Layer 4 of a small transformer language model trained on English Wikipedia (15 layers, counted from 0, width 64).
In attention head 1, each number of a token's query is one row of weights dot the token's vector x plus its bias. The head spreads its attention over the tokens so far by the softmax of query dot key.

Query weights of the head. A number n stands for (n - 500) times 0.00082.
q0 (bias 0.375): 481 463 655 642 458 489 518 465 542 496 514 374 438 523 531 378 500 568 537 351 489 433 512 291 585 420 590 524 502 556 561 502 556 462 587 562 552 533 610 519 399 533 481 595 485 431 608 512 346 538 623 492 469 692 450 432 491 430 352 620 541 404 419 597
q1 (bias 0.134): 456 599 548 685 454 369 532 487 508 470 385 392 374 475 690 405 602 487 407 339 571 522 488 508 399 495 341 485 486 659 314 617 539 622 613 802 584 623 478 495 392 536 522 535 493 333 519 412 416 605 515 659 524 639 484 343 569 341 393 501 451 443 570 451
q2 (bias 0.481): 559 509 443 491 548 530 476 537 639 577 384 399 562 681 633 342 493 443 393 394 733 363 452 380 369 363 483 422 418 523 447 547 466 549 536 684 659 690 549 442 327 453 564 544 563 480 607 445 438 523 437 730 545 507 317 545 556 479 393 451 463 384 576 603
q3 (bias -0.081): 497 475 349 573 532 529 385 392 396 374 600 581 393 469 456 406 598 525 620 550 370 672 385 622 593 605 502 564 503 542 503 622 338 712 466 528 450 513 439 581 448 545 502 429 496 649 486 565 349 600 640 451 600 444 549 544 510 573 558 529 606 561 603 480
q4 (bias -0.377): 606 329 481 548 616 386 384 427 551 419 565 482 515 586 486 272 443 563 550 491 574 682 543 538 613 421 643 502 614 580 440 362 336 637 417 456 444 475 503 437 504 544 561 403 488 520 512 474 415 657 596 381 648 435 493 528 530 338 552 587 500 575 437 483
q5 (bias -0.443): 635 549 678 420 521 462 520 615 580 460 798 434 753 440 387 413 412 358 494 430 532 592 566 636 616 618 613 652 411 507 611 365 582 403 518 438 390 446 629 609 522 434 378 443 476 468 563 490 358 362 359 375 568 443 528 481 631 483 516 615 551 703 586 618
q6 (bias -0.337): 373 398 669 391 457 522 382 581 432 363 556 440 463 499 529 437 757 429 420 374 484 434 360 612 343 441 443 398 353 547 297 275 305 544 341 465 621 387 596 587 444 414 398 460 737 393 427 644 309 343 370 776 428 457 654 428 589 698 516 561 150 408 650 469
q7 (bias 0.386): 639 547 407 538 554 402 480 604 465 564 423 482 461 442 478 477 411 492 604 631 400 436 637 654 497 498 367 630 357 563 507 742 626 555 417 530 542 545 336 485 425 568 518 473 285 436 381 590 614 574 420 462 592 439 499 510 575 521 558 653 714 635 336 435
q8 (bias 0.039): 547 600 521 447 347 454 496 544 497 482 388 473 389 534 704 488 502 514 492 418 322 480 451 462 603 413 646 340 510 562 331 554 567 536 574 462 523 363 556 552 444 617 500 371 453 674 507 491 533 471 439 450 482 517 558 395 323 491 467 497 493 420 433 576
q9 (bias 0.205): 505 398 448 534 516 251 385 460 518 578 371 515 444 548 418 416 455 542 683 520 459 556 615 611 353 498 765 358 486 667 496 699 329 530 673 390 482 488 266 367 615 553 390 564 454 549 509 689 536 460 421 433 649 595 542 573 258 717 525 573 451 477 434 232
q10 (bias -0.136): 521 635 324 551 382 553 429 507 582 542 420 493 385 551 657 472 577 585 489 427 554 697 439 437 469 634 543 480 631 675 489 582 474 615 541 545 407 590 567 507 577 623 470 596 535 441 443 568 326 692 350 587 566 559 473 521 512 397 386 439 497 424 587 397
q11 (bias 0.279): 647 465 547 584 449 482 414 542 490 505 722 609 540 642 381 616 471 557 601 673 652 196 616 492 400 315 497 238 328 426 276 490 373 321 563 575 567 360 481 505 550 388 421 393 469 455 611 483 401 654 564 534 466 589 632 512 352 447 392 481 382 442 623 547
q12 (bias -0.074): 536 423 289 663 592 298 595 492 291 619 392 463 406 505 426 529 442 385 423 474 296 348 643 398 637 460 637 328 553 349 694 476 480 701 481 496 340 534 466 452 433 585 406 554 469 393 451 414 787 441 753 288 552 442 675 681 347 476 312 466 709 369 462 515
q13 (bias -0.084): 328 322 433 476 650 502 447 493 417 621 629 367 404 710 506 607 513 416 593 439 535 403 574 343 519 417 566 387 632 516 424 446 568 393 407 438 613 497 579 411 592 438 442 465 489 420 487 363 481 408 367 460 449 558 619 336 693 498 581 406 611 363 474 658
q14 (bias -0.125): 555 329 488 572 563 289 404 447 200 490 670 677 490 526 562 383 448 449 467 438 559 478 469 546 453 657 436 421 535 249 615 435 579 359 303 684 541 507 411 441 488 585 602 483 318 554 575 499 460 406 407 520 586 581 632 425 463 442 454 698 630 462 619 363
q15 (bias -0.005): 494 419 649 389 656 711 538 385 626 448 377 477 398 506 599 498 516 492 201 517 630 554 752 278 480 569 461 309 461 423 476 572 565 661 500 516 559 489 600 488 424 371 533 403 616 682 437 483 468 285 517 511 457 524 509 345 536 506 359 478 557 568 785 615
q16 (bias 0.068): 525 474 625 564 730 306 588 467 659 326 629 474 737 568 560 571 505 448 455 532 411 724 519 573 636 603 459 506 394 518 463 389 644 399 320 690 423 361 469 330 597 510 557 461 552 223 568 337 500 350 405 490 623 338 575 286 597 476 459 596 510 673 491 316
q17 (bias 0.130): 595 379 577 767 483 331 476 459 674 317 404 476 538 499 601 261 609 466 484 468 610 605 481 422 597 450 634 398 465 462 481 685 601 621 440 670 434 563 560 503 394 458 608 544 438 445 636 458 451 391 515 559 479 376 457 512 649 326 365 607 553 595 336 532
q18 (bias 0.174): 627 438 569 581 466 409 397 509 518 455 434 546 502 487 518 402 427 411 366 481 526 564 561 380 481 504 640 506 477 426 509 469 531 465 427 640 484 464 547 457 407 479 562 510 588 444 586 525 382 376 506 562 430 390 521 550 595 521 347 537 403 467 414 439
q19 (bias 0.575): 451 588 380 498 457 522 582 606 516 574 400 433 476 617 535 518 555 574 516 464 609 299 430 377 474 330 499 486 492 459 537 437 595 432 609 497 666 621 556 591 377 525 576 574 495 443 471 477 568 532 502 714 419 503 432 580 439 463 458 518 457 443 572 546
q20 (bias 0.183): 476 471 302 522 517 651 562 477 399 548 531 443 411 553 488 615 403 519 507 510 568 563 376 565 570 557 397 498 551 630 448 617 341 513 582 520 467 485 438 356 498 512 436 641 574 545 354 604 616 597 492 417 401 506 596 478 330 598 492 437 545 294 542 501
q21 (bias -0.264): 519 372 488 348 391 233 575 603 321 418 532 456 448 468 560 571 416 561 429 436 375 604 507 456 557 640 544 421 538 418 263 391 438 316 432 345 462 370 474 512 525 591 613 660 439 486 435 329 319 555 517 542 507 592 628 367 661 660 640 576 598 578 431 461
q22 (bias -0.748): 444 644 602 434 507 462 641 543 652 439 508 398 530 413 466 479 352 550 623 553 434 691 499 361 475 574 595 535 541 478 580 483 490 414 489 501 327 427 504 584 495 417 464 388 477 623 468 459 410 576 522 520 459 400 412 480 845 527 289 553 480 688 503 693
q23 (bias 0.295): 446 547 625 518 260 688 504 626 456 490 435 454 598 429 620 335 526 368 494 434 590 470 476 550 444 207 321 510 398 472 466 372 482 540 418 437 693 592 573 650 366 327 525 438 600 448 467 554 631 452 485 615 407 474 350 447 475 610 565 513 530 496 608 607
q24 (bias 0.524): 457 485 581 631 487 514 344 443 249 579 405 605 495 495 204 412 489 518 517 594 463 334 402 577 440 510 491 461 531 474 411 629 454 633 578 467 617 479 411 596 607 383 444 602 489 585 422 404 595 468 586 551 364 495 650 748 358 520 654 334 335 166 617 487
q25 (bias -0.235): 409 553 553 447 635 611 572 363 568 613 635 529 421 600 441 631 349 665 508 451 485 491 562 351 553 364 598 327 977 613 601 367 418 572 495 468 570 492 599 458 599 387 393 606 478 668 352 810 644 667 480 388 430 431 610 690 370 183 399 287 561 443 498 508
q26 (bias -0.538): 567 501 524 478 607 352 615 511 506 108 467 441 428 528 587 633 481 525 517 398 497 743 435 618 533 473 758 438 620 669 459 340 512 597 390 621 364 369 392 389 515 396 465 362 403 577 712 605 444 333 500 319 595 385 439 496 691 516 502 520 426 764 528 710
q27 (bias -0.098): 600 550 507 419 558 465 586 632 484 465 632 446 649 597 329 506 255 521 554 427 583 563 592 482 583 539 482 457 599 584 539 677 600 450 391 559 543 368 630 405 438 457 454 550 520 499 402 497 624 242 517 440 308 379 524 689 615 463 686 376 513 480 536 744
q28 (bias 0.211): 566 457 300 546 633 551 429 475 473 455 449 535 545 481 612 304 520 446 461 415 492 476 512 612 339 503 512 569 665 472 431 459 594 547 669 571 592 582 502 444 541 593 455 418 391 448 452 510 374 440 412 479 395 474 617 603 299 524 490 571 421 497 336 384
q29 (bias -0.064): 547 421 523 504 542 517 404 317 415 395 786 677 424 568 561 670 341 527 435 413 551 479 389 357 383 294 543 494 444 551 673 589 383 504 341 397 523 491 752 486 526 551 523 400 634 503 589 406 456 648 480 549 572 506 443 493 366 579 470 466 473 594 437 447
q30 (bias -0.186): 528 491 381 625 741 477 401 507 622 530 599 445 503 707 445 543 453 405 492 435 512 421 356 495 662 522 448 469 446 601 450 291 404 463 440 503 582 463 516 502 525 376 518 353 576 394 502 558 531 572 289 641 429 480 527 586 520 512 423 392 339 587 595 505
q31 (bias 0.270): 495 649 501 628 381 460 485 544 560 528 380 643 616 535 458 444 600 480 453 469 492 446 436 616 633 361 518 495 514 666 520 656 443 469 444 431 587 457 543 432 543 449 452 530 688 593 528 551 361 397 470 515 373 430 679 425 470 590 392 471 443 515 635 370

Each question shows a short text with each token's key, already scaled and adjusted for position as the last token sees it. A number n stands for (n - 500) times 0.0017.

Then comes the last token's vector x. A number n stands for (n - 500) times 0.0081.

0 "\n": 559 474 502 601 430 355 378 615 581 590 184 486 514 452 400 606 512 458 385 575 604 564 378 634 636 389 332 286 519 491 610 722
1 "|": 576 460 502 539 436 358 524 350 640 741 337 481 498 412 474 596 461 536 492 516 546 505 282 619 719 428 323 297 597 345 465 603
2 " 22": 518 469 508 589 418 479 469 608 596 560 322 341 571 440 406 451 591 445 465 519 501 465 406 556 577 345 444 387 474 376 599 691
3 " |": 474 486 548 539 441 419 572 380 648 657 336 376 489 397 463 601 572 479 487 557 528 520 350 576 653 421 318 265 559 373 477 635
4 " FW": 381 484 508 620 439 454 366 698 685 477 319 347 475 490 358 514 451 393 423 549 433 522 371 603 580 235 345 440 459 486 533 628
5 " |": 451 522 552 515 436 414 588 368 647 636 354 353 487 400 466 614 450 493 529 573 503 510 361 577 645 409 310 260 551 369 480 622
6 " H": 479 512 521 582 465 426 454 571 606 590 316 364 595 509 424 571 476 584 486 510 518 451 502 516 588 312 253 482 436 538 612 584
7 "UN": 511 557 622 475 436 450 412 530 616 491 171 354 547 390 313 537 589 590 528 566 422 533 372 612 586 370 446 361 389 464 443 538
x: 426 298 527 497 445 463 508 743 520 391 752 459 644 542 510 711 633 568 556 548 445 515 471 460 413 708 476 232 318 494 379 503 326 601 543 540 755 394 570 454 420 382 640 489 513 299 516 562 483 589 665 518 383 412 540 499 494 606 516 539 821 386 596 485
To which token does the last token give the most attention? 0 "\n"

0 ")": 586 459 461 576 460 469 403 521 663 526 201 334 393 528 384 614 456 562 416 551 573 585 346 492 641 365 359 369 477 489 537 632
1 " |": 532 480 544 556 452 456 573 392 637 667 336 431 467 383 479 599 484 484 487 516 515 568 320 559 719 362 307 260 560 390 442 650
2 " Ren": 426 524 480 551 503 489 416 495 544 485 301 406 528 433 537 644 529 517 466 562 500 501 444 575 512 311 462 453 409 743 504 556
3 "amed": 538 479 516 578 402 443 406 601 557 447 105 395 464 444 478 574 474 483 472 548 524 564 404 517 687 387 496 338 356 520 547 578
4 " 7": 386 500 562 589 456 451 403 522 674 499 286 330 552 447 357 455 514 473 499 610 512 525 441 522 524 261 403 412 487 447 557 634
5 "55": 484 564 567 566 406 479 312 491 702 431 200 286 527 463 358 519 325 401 459 631 547 566 434 549 610 316 491 341 450 458 610 654
6 "th": 485 516 546 580 475 406 427 448 549 388 303 404 459 501 533 624 458 529 474 576 525 531 474 531 592 194 512 380 336 572 574 569
7 " Air": 531 480 546 532 551 424 440 439 624 445 265 422 541 426 351 618 548 534 523 541 456 654 402 625 510 212 448 447 464 610 494 662
x: 581 202 629 484 412 514 412 362 594 633 594 631 489 606 649 471 557 427 626 558 574 487 594 483 353 267 391 345 360 330 459 650 563 477 498 346 687 231 650 403 330 412 711 522 593 355 717 442 527 533 693 635 386 417 360 384 571 524 446 631 558 438 522 605
Which two tokens does the last token look at most, in order? 7 " Air", 6 "th"

0 " |": 501 468 540 565 455 456 557 421 637 663 328 455 457 374 475 598 460 497 481 498 518 571 315 565 722 359 297 243 561 397 451 660
1 " 15": 570 477 524 624 431 450 458 563 680 587 348 332 473 442 378 465 498 476 489 471 473 541 401 540 528 282 386 380 482 441 558 716
2 " November": 618 439 428 619 486 422 418 620 689 563 308 428 625 469 486 463 634 495 417 589 576 452 416 502 688 392 418 312 458 521 572 664
3 " 1940": 413 476 574 562 391 420 331 555 665 477 240 366 437 369 261 473 534 431 493 564 478 553 371 611 606 299 482 288 460 491 594 681
4 " |": 455 520 559 528 441 413 616 365 640 653 367 408 503 377 483 615 498 477 523 566 513 535 342 584 652 393 298 239 571 383 471 636
5 " 1": 425 545 575 593 402 386 398 677 652 546 173 372 540 433 398 459 407 424 515 599 456 544 399 564 567 295 378 383 448 390 575 685
6 " November": 527 538 562 527 454 430 435 613 680 558 320 425 635 471 483 477 326 457 408 642 562 430 409 512 687 402 409 322 451 519 574 663
7 " 1942": 584 609 540 480 402 476 376 551 620 500 218 392 524 388 303 522 579 530 537 605 453 546 333 593 664 358 466 248 433 449 595 683
x: 525 410 501 621 551 534 208 572 550 810 420 713 378 588 602 474 582 596 880 510 332 398 484 590 686 556 461 607 458 371 414 542 271 520 412 603 592 398 421 468 488 335 573 563 709 440 385 278 536 478 504 574 370 625 462 388 511 614 458 524 509 500 603 474
To which token does the last token give the most attention? 0 " |"

0 "ro": 604 483 455 549 448 463 430 420 559 388 141 396 541 388 394 691 525 494 371 574 604 588 458 558 559 359 503 315 391 535 569 515
1 "s)": 554 446 489 565 428 417 439 530 637 539 223 321 375 468 367 596 576 537 414 564 584 576 351 546 627 375 364 340 454 507 578 618
2 " |": 534 498 553 551 452 446 588 378 635 670 356 425 457 393 485 604 517 475 507 523 505 568 331 563 695 359 307 247 558 382 447 656
3 "\n": 452 629 642 534 375 374 383 641 566 550 193 438 496 409 374 566 423 459 432 654 507 535 359 633 667 361 291 267 481 417 542 644
4 "|": 453 503 539 509 425 348 528 354 629 709 326 476 485 386 476 572 530 476 506 558 490 488 286 605 716 398 314 284 581 334 459 578
5 " 8": 447 523 546 582 465 455 399 597 643 512 229 363 531 407 366 457 413 482 518 610 514 528 383 550 544 270 426 368 496 470 585 670
6 " |": 522 520 542 492 442 409 591 397 637 641 318 359 509 383 484 589 433 503 534 574 518 486 347 572 661 399 340 250 558 379 491 620
7 " MF": 619 592 551 524 452 468 377 696 708 520 317 340 450 466 331 506 531 488 483 583 396 478 355 598 571 263 334 484 453 471 526 640
x: 332 451 596 586 557 386 366 503 673 455 693 529 536 691 460 632 724 548 841 622 501 314 428 472 433 582 513 544 478 556 286 510 401 532 534 414 912 527 517 536 539 653 521 568 505 452 675 590 539 480 562 430 495 617 460 472 484 454 581 261 487 261 651 565
To which token does the last token give the most attention? 4 "|"

0 "am": 518 516 442 543 474 419 447 475 601 463 162 360 609 527 464 672 503 491 443 517 590 566 468 486 637 323 509 374 305 583 566 578
1 "ura": 507 477 472 578 462 561 421 414 674 480 92 370 613 403 338 632 573 518 388 595 561 580 407 512 628 442 562 311 379 561 555 563
2 "\n": 394 605 625 524 374 346 397 613 565 594 208 476 499 415 400 589 503 419 389 650 562 521 369 626 624 411 311 283 485 445 559 663
3 "202": 445 512 485 582 416 527 361 572 596 559 262 350 469 436 426 482 508 409 512 450 490 529 387 667 653 419 496 361 413 362 564 692
4 "1": 363 568 588 540 416 510 319 602 626 408 176 371 458 427 370 542 480 443 487 563 479 563 462 526 633 298 495 265 442 334 603 671
5 ".3": 460 595 561 587 459 419 422 586 583 528 234 371 529 507 475 493 356 477 466 586 514 556 500 521 534 306 450 356 450 444 644 707
6 ".2": 609 590 580 540 440 365 399 598 613 557 239 385 532 516 459 497 377 513 500 600 499 538 492 517 512 299 466 373 444 451 634 692
7 "9:": 540 482 592 469 439 400 509 535 594 527 353 504 476 322 420 618 513 505 562 600 550 513 414 511 666 366 310 344 455 473 485 606
x: 442 654 710 658 633 508 468 682 444 635 507 484 496 444 425 562 448 290 545 634 587 298 424 347 839 345 419 502 497 444 364 568 378 557 532 637 483 625 350 581 423 785 391 608 644 446 376 576 442 600 502 683 709 578 434 615 435 707 457 450 536 449 526 371
Which two tokens does the last token look at most, in order? 2 "\n", 7 "9:"

0 ".3": 629 388 473 646 459 408 469 511 647 555 278 317 485 501 443 552 409 514 411 475 522 626 516 537 513 250 447 385 497 446 602 692
1 "0": 621 478 564 579 412 426 347 530 670 431 229 315 458 414 337 529 492 477 412 535 503 598 526 574 588 246 497 318 438 424 593 636
2 ";": 471 486 568 565 444 411 528 399 635 522 364 425 397 433 424 711 531 451 468 540 543 636 367 564 682 320 257 296 506 382 443 629
3 " M": 484 523 522 556 425 384 486 502 621 624 252 353 558 479 449 663 532 495 478 471 503 475 462 549 597 254 309 507 404 553 573 590
4 "am": 475 482 536 533 448 390 450 496 563 433 140 373 581 532 472 654 500 520 430 545 577 555 454 473 647 291 486 354 308 588 596 562
5 "iko": 546 436 560 530 435 491 455 468 617 519 87 411 611 387 336 597 491 477 402 575 526 516 390 514 693 450 389 363 382 562 485 569
6 " Ok": 557 473 512 531 537 471 468 462 605 616 348 355 607 450 508 651 485 478 478 602 521 518 527 557 486 288 459 549 344 698 578 630
7 "am": 524 480 569 518 442 386 469 487 554 458 154 385 601 547 502 659 504 498 485 558 573 529 452 469 615 311 501 345 293 595 610 572
x: 440 689 643 695 676 647 490 441 596 458 734 634 516 486 351 356 509 569 482 418 511 512 462 417 327 408 271 330 353 291 417 651 553 435 433 603 381 475 412 519 396 416 583 596 717 432 366 368 524 270 513 356 327 558 610 507 545 656 480 585 593 515 433 677
Which token does the last token look at most, and with what share of its attention? 3 " M", with about 20%

0 "3": 689 410 490 619 370 485 337 515 680 377 190 309 466 426 318 609 441 565 382 561 560 610 480 571 569 289 543 249 440 429 631 605
1 ".0": 645 396 476 654 440 351 442 540 652 539 285 325 508 519 448 535 586 489 392 516 549 597 489 515 491 238 459 391 445 539 594 623
2 "4": 508 410 577 561 407 474 345 494 710 435 194 306 415 445 330 616 693 450 427 573 517 642 475 537 543 264 550 290 460 403 600 615
3 ".0": 366 467 543 639 434 347 445 531 652 546 284 323 498 519 448 537 595 401 403 563 529 590 489 513 493 236 458 391 446 539 588 628
4 "5": 343 541 626 538 403 450 332 507 679 399 191 295 431 450 299 610 425 425 490 593 490 635 475 547 531 241 516 314 454 428 613 620
5 " -": 450 515 517 582 489 454 544 399 653 596 345 387 448 423 387 632 482 469 498 533 504 574 398 554 650 277 307 356 508 433 427 698
6 " 1996": 602 598 565 517 423 489 430 452 685 552 153 264 454 382 339 544 412 463 528 623 490 552 379 545 610 379 516 279 448 460 530 655
7 ".0": 632 581 573 573 448 384 432 535 639 564 281 362 491 519 456 509 524 545 504 612 487 573 459 513 536 244 446 370 449 501 572 654
x: 453 522 531 530 463 501 537 632 620 537 849 400 735 719 472 412 639 453 412 716 420 381 414 404 557 444 443 488 428 309 464 604 543 499 472 656 631 540 361 557 569 399 461 601 623 649 405 346 364 441 447 616 263 768 517 496 556 540 559 336 613 603 416 471
To which token does the last token give the most attention? 5 " -"

0 " |": 501 468 540 565 455 456 557 421 637 663 328 455 457 374 475 598 460 497 481 498 518 571 315 565 722 359 297 243 561 397 451 660
1 " ": 577 446 506 611 397 434 394 632 672 545 173 422 565 461 487 553 507 514 445 564 468 467 379 524 609 264 446 249 414 487 545 652
2 " |": 540 499 541 566 449 448 587 392 644 643 345 394 487 369 466 612 528 499 480 539 512 545 333 575 701 379 292 256 547 377 449 642
3 "\n": 448 628 648 541 364 375 383 646 562 521 199 437 502 393 353 583 422 458 417 661 501 532 366 637 664 370 277 268 472 421 543 635
4 "|": 458 508 539 514 425 353 531 354 619 692 326 473 480 376 468 579 531 479 509 556 478 494 290 608 715 387 304 283 574 338 455 571
5 " K": 462 441 468 576 471 461 469 508 641 581 295 342 612 486 443 615 508 499 488 495 501 484 469 532 583 260 331 546 362 595 598 617
6 "ag": 503 417 530 515 427 459 455 485 572 496 161 396 589 486 455 591 440 419 442 491 569 464 396 518 635 373 483 422 333 568 566 563
7 "osh": 502 460 560 465 414 424 425 435 563 510 163 422 624 463 405 601 477 405 451 569 559 459 396 484 623 405 464 411 267 645 538 481
x: 543 585 546 601 592 477 574 550 543 313 647 579 663 286 255 556 537 663 611 345 558 530 514 368 388 410 242 189 317 447 361 559 510 406 459 666 429 462 578 430 459 513 458 681 704 522 455 368 535 502 674 447 583 516 697 514 409 675 581 417 479 512 420 571
To which token does the last token give the most attention? 3 "\n"

0 "ts": 516 475 426 588 471 524 410 526 535 502 130 390 666 413 396 661 521 501 441 520 550 495 300 613 662 393 525 340 352 592 549 661
1 "u,": 552 471 493 620 500 536 462 452 613 519 324 479 453 387 397 642 523 477 447 519 548 572 466 526 695 318 387 254 470 591 523 641
2 " March": 539 532 472 572 539 440 441 516 642 530 320 372 603 509 451 488 596 473 444 557 572 518 401 537 531 322 469 378 416 652 613 656
3 " 194": 404 499 527 530 406 472 328 516 655 481 320 376 448 404 314 462 488 442 512 536 471 518 416 627 555 310 463 303 463 459 528 689
4 "5)": 434 530 623 499 433 447 421 501 687 498 215 296 405 493 368 535 411 474 467 610 567 573 402 474 576 354 392 320 492 533 613 594
5 " |": 473 516 540 520 446 413 620 352 634 659 372 398 482 399 485 608 475 500 544 556 503 551 348 567 669 368 303 255 550 390 459 639
6 " Head": 562 559 544 474 445 467 450 510 504 481 315 446 548 392 390 550 533 559 510 532 479 469 354 608 595 319 484 393 452 627 464 524
7 "quarters": 595 621 572 491 454 399 467 499 652 527 212 363 570 439 401 524 545 459 492 581 474 563 306 636 593 399 516 391 420 481 458 672
x: 429 234 445 461 520 482 457 396 468 888 422 501 578 694 395 377 644 417 466 388 579 428 531 537 526 515 373 425 471 318 605 482 622 490 470 663 706 488 394 435 386 513 601 238 760 420 621 324 388 579 588 630 335 596 532 283 514 530 638 462 628 512 513 703
Which token does the last token look at most, and with what share of its attention? 5 " |", with about 20%

0 " Kab": 534 547 483 515 472 425 497 421 606 451 386 362 568 436 442 664 492 529 508 473 482 541 510 598 466 252 463 535 337 683 595 483
1 "angu": 539 455 468 577 497 503 505 467 606 437 279 411 691 417 416 555 573 478 412 535 519 509 404 633 555 377 557 325 431 624 563 472
2 " (to": 469 430 519 506 410 406 515 554 531 560 360 464 503 378 440 581 510 458 437 490 436 466 466 568 588 326 256 391 494 435 498 622
3 " Sh": 503 508 497 578 469 380 501 363 568 446 411 346 609 477 448 622 517 568 470 554 495 475 548 555 504 226 294 472 334 644 540 469
4 "ir": 382 490 552 558 475 408 457 459 537 400 149 399 503 470 423 650 461 481 434 584 549 559 416 502 498 331 559 260 335 675 637 540
5 "ak": 493 481 566 489 438 434 419 412 594 430 195 355 571 484 405 677 419 497 433 605 560 533 456 528 531 353 540 362 317 680 610 579
6 ")": 604 559 625 468 406 407 461 514 620 479 254 297 412 550 380 653 437 472 497 615 544 557 366 491 567 396 345 338 460 503 568 593
7 " |": 544 503 526 481 440 409 645 330 608 632 387 376 493 400 484 632 498 505 558 570 492 536 368 542 648 390 307 262 539 396 444 612
x: 508 573 484 504 617 493 501 724 480 524 385 374 492 508 462 382 469 348 689 752 371 390 466 550 521 593 282 615 295 302 421 527 537 550 457 534 539 701 432 459 346 908 538 425 436 451 384 577 281 465 381 495 424 578 520 644 462 578 424 555 692 549 422 429
To which token does the last token give the most attention? 2 " (to"

0 " ": 598 473 469 603 382 398 431 549 652 490 198 349 621 461 497 611 468 563 402 600 527 436 428 532 503 303 519 278 375 544 555 571
1 " |": 531 487 550 560 448 454 590 387 631 650 357 432 460 371 471 624 482 484 485 515 507 567 326 568 702 362 288 248 555 388 444 651
2 "\n": 409 587 615 565 375 366 377 657 563 515 192 437 511 401 357 584 510 400 377 650 524 542 365 641 652 362 281 261 489 428 566 643
3 "|": 503 492 537 516 427 345 528 356 621 698 327 474 483 380 476 581 558 482 500 549 496 494 286 612 710 390 308 284 582 340 463 573
4 " Kas": 497 455 508 520 470 452 468 396 534 501 274 383 619 403 429 641 477 584 524 521 540 616 460 558 563 291 412 488 363 651 612 522
5 "um": 505 579 599 528 405 442 441 555 496 399 79 338 626 431 459 627 420 508 423 603 604 491 445 499 630 429 550 254 350 534 621 566
6 "iga": 539 535 548 520 430 520 440 566 599 525 145 374 528 463 395 496 438 472 480 581 441 593 384 496 678 412 540 335 348 448 584 576
7 "ura": 559 522 623 461 448 523 405 458 611 408 56 396 612 400 338 609 549 475 504 644 537 606 383 493 639 444 533 293 369 556 602 555
x: 386 511 501 507 665 351 648 411 416 645 591 592 637 398 319 463 530 696 518 440 538 537 450 368 456 464 373 326 191 263 338 449 480 575 562 507 545 352 616 388 392 372 585 720 619 428 286 445 468 385 397 540 606 594 563 431 374 680 548 563 621 359 532 511
Which two tokens does the last token look at most, in order? 3 "|", 2 "\n"

0 "ically": 440 497 422 503 471 424 499 578 576 565 319 448 609 492 361 593 566 473 431 531 583 444 461 542 721 435 392 287 522 454 507 616
1 " on": 511 479 556 540 430 508 441 422 597 582 315 471 380 402 411 688 448 447 529 529 442 576 439 588 654 295 325 340 450 464 524 760
2 " N": 505 560 573 549 495 477 466 492 646 612 269 373 590 439 431 621 543 455 530 469 494 558 529 550 618 252 323 445 497 517 623 586
3 "H": 448 554 513 635 453 392 387 569 567 507 186 314 622 504 386 568 552 380 422 504 507 557 479 584 615 345 366 412 422 446 592 603
4 "K": 422 513 556 566 423 443 357 535 600 454 226 303 593 502 322 517 476 458 431 528 461 541 466 574 616 275 388 466 368 484 568 591
5 " General": 560 573 612 516 453 507 434 452 656 418 201 395 446 342 334 526 402 504 502 536 494 585 397 560 608 305 502 289 518 588 518 509
6 " TV": 564 526 513 533 371 422 386 479 669 430 209 294 469 459 267 536 459 420 467 549 426 549 436 579 618 314 344 434 369 506 483 653
7 " and": 538 558 515 511 473 432 500 512 525 525 324 509 518 466 453 717 505 526 489 535 530 525 454 534 714 399 266 339 403 457 551 628
x: 459 648 559 505 612 499 189 530 573 419 336 410 480 510 609 261 483 498 512 622 340 444 510 441 514 544 445 189 235 292 529 436 360 505 637 407 325 487 478 625 451 566 527 553 433 537 539 429 459 436 422 652 571 494 653 515 518 695 451 497 476 278 640 507
Which token does the last token look at most, and with what share of its attention? 1 " on", with about 30%

0 " Os": 517 505 506 566 547 451 503 394 532 481 319 399 647 410 470 579 499 475 475 510 457 534 478 584 488 208 493 417 407 717 634 546
1 "am": 535 490 459 555 447 385 434 465 586 397 151 337 602 519 456 686 539 521 404 541 590 567 463 498 598 323 520 348 295 586 589 551
2 "u": 482 477 501 592 435 487 434 507 638 436 199 368 628 456 419 693 582 443 347 584 577 537 470 507 563 391 523 298 410 585 622 570
3 " M": 459 514 526 546 414 393 486 484 619 586 259 323 608 471 453 678 511 496 451 489 507 456 486 563 530 275 345 522 365 589 570 573
4 "iy": 477 516 578 571 442 447 439 523 558 388 165 362 569 431 367 651 459 518 431 588 497 568 457 576 536 396 452 391 299 604 623 562
5 "ata": 491 440 625 521 390 394 421 417 637 408 19 321 601 391 355 643 417 470 440 652 583 608 372 534 662 426 511 255 379 510 512 516
6 ";": 569 525 583 508 412 372 537 377 634 526 375 423 434 446 435 730 500 495 521 606 554 590 373 562 667 360 260 295 476 399 428 609
7 " Ko": 479 488 577 502 386 498 478 423 641 554 217 330 650 413 377 665 496 417 463 581 517 479 455 525 642 402 343 509 422 584 541 543
x: 649 538 311 598 558 417 571 624 411 431 787 651 515 370 99 625 475 447 503 375 523 490 580 256 416 566 413 284 337 418 396 561 546 471 484 342 581 426 570 499 392 557 545 646 632 401 661 504 586 366 473 390 450 409 504 453 376 701 453 412 502 386 497 407
To which token does the last token give the most attention? 7 " Ko"

0 "amed": 494 483 472 586 395 411 409 565 605 461 104 354 511 423 432 628 500 560 446 524 601 540 425 542 659 451 524 357 370 544 571 571
1 " 7": 630 440 541 622 429 426 414 459 689 481 299 290 591 428 333 507 543 505 417 587 550 495 473 549 454 315 446 413 478 475 568 593
2 "51": 449 373 535 600 363 440 301 479 702 383 140 266 524 468 300 604 717 443 378 606 584 553 462 552 572 326 497 343 427 432 582 592
3 "st": 472 490 510 586 473 354 418 526 619 509 222 371 514 542 447 676 570 457 443 492 568 557 447 563 585 298 513 450 377 593 581 562
4 " Air": 464 532 551 546 523 427 465 417 633 459 284 398 577 425 350 645 436 499 464 525 458 640 413 639 495 230 463 448 474 616 492 645
5 " Group": 568 542 560 481 434 401 394 432 639 424 239 313 460 376 351 489 417 451 484 579 450 576 392 648 486 319 484 415 391 532 507 612
6 " on": 522 563 541 443 427 466 437 384 582 516 368 410 449 410 380 736 496 558 569 606 384 521 473 602 553 329 351 397 413 476 550 713
7 " 1": 628 583 562 531 408 354 415 597 652 539 191 324 545 463 392 470 494 510 573 622 439 536 432 558 489 298 411 408 416 421 584 643
x: 443 734 638 482 648 399 348 518 465 530 795 517 566 655 406 523 523 429 686 632 607 268 479 541 612 648 345 605 554 369 328 463 547 391 640 489 611 616 400 451 404 331 724 543 643 534 580 327 454 382 666 514 351 460 461 448 529 498 729 233 501 470 410 381
Which token does the last token look at most, and with what share of its attention? 2 "51", with about 20%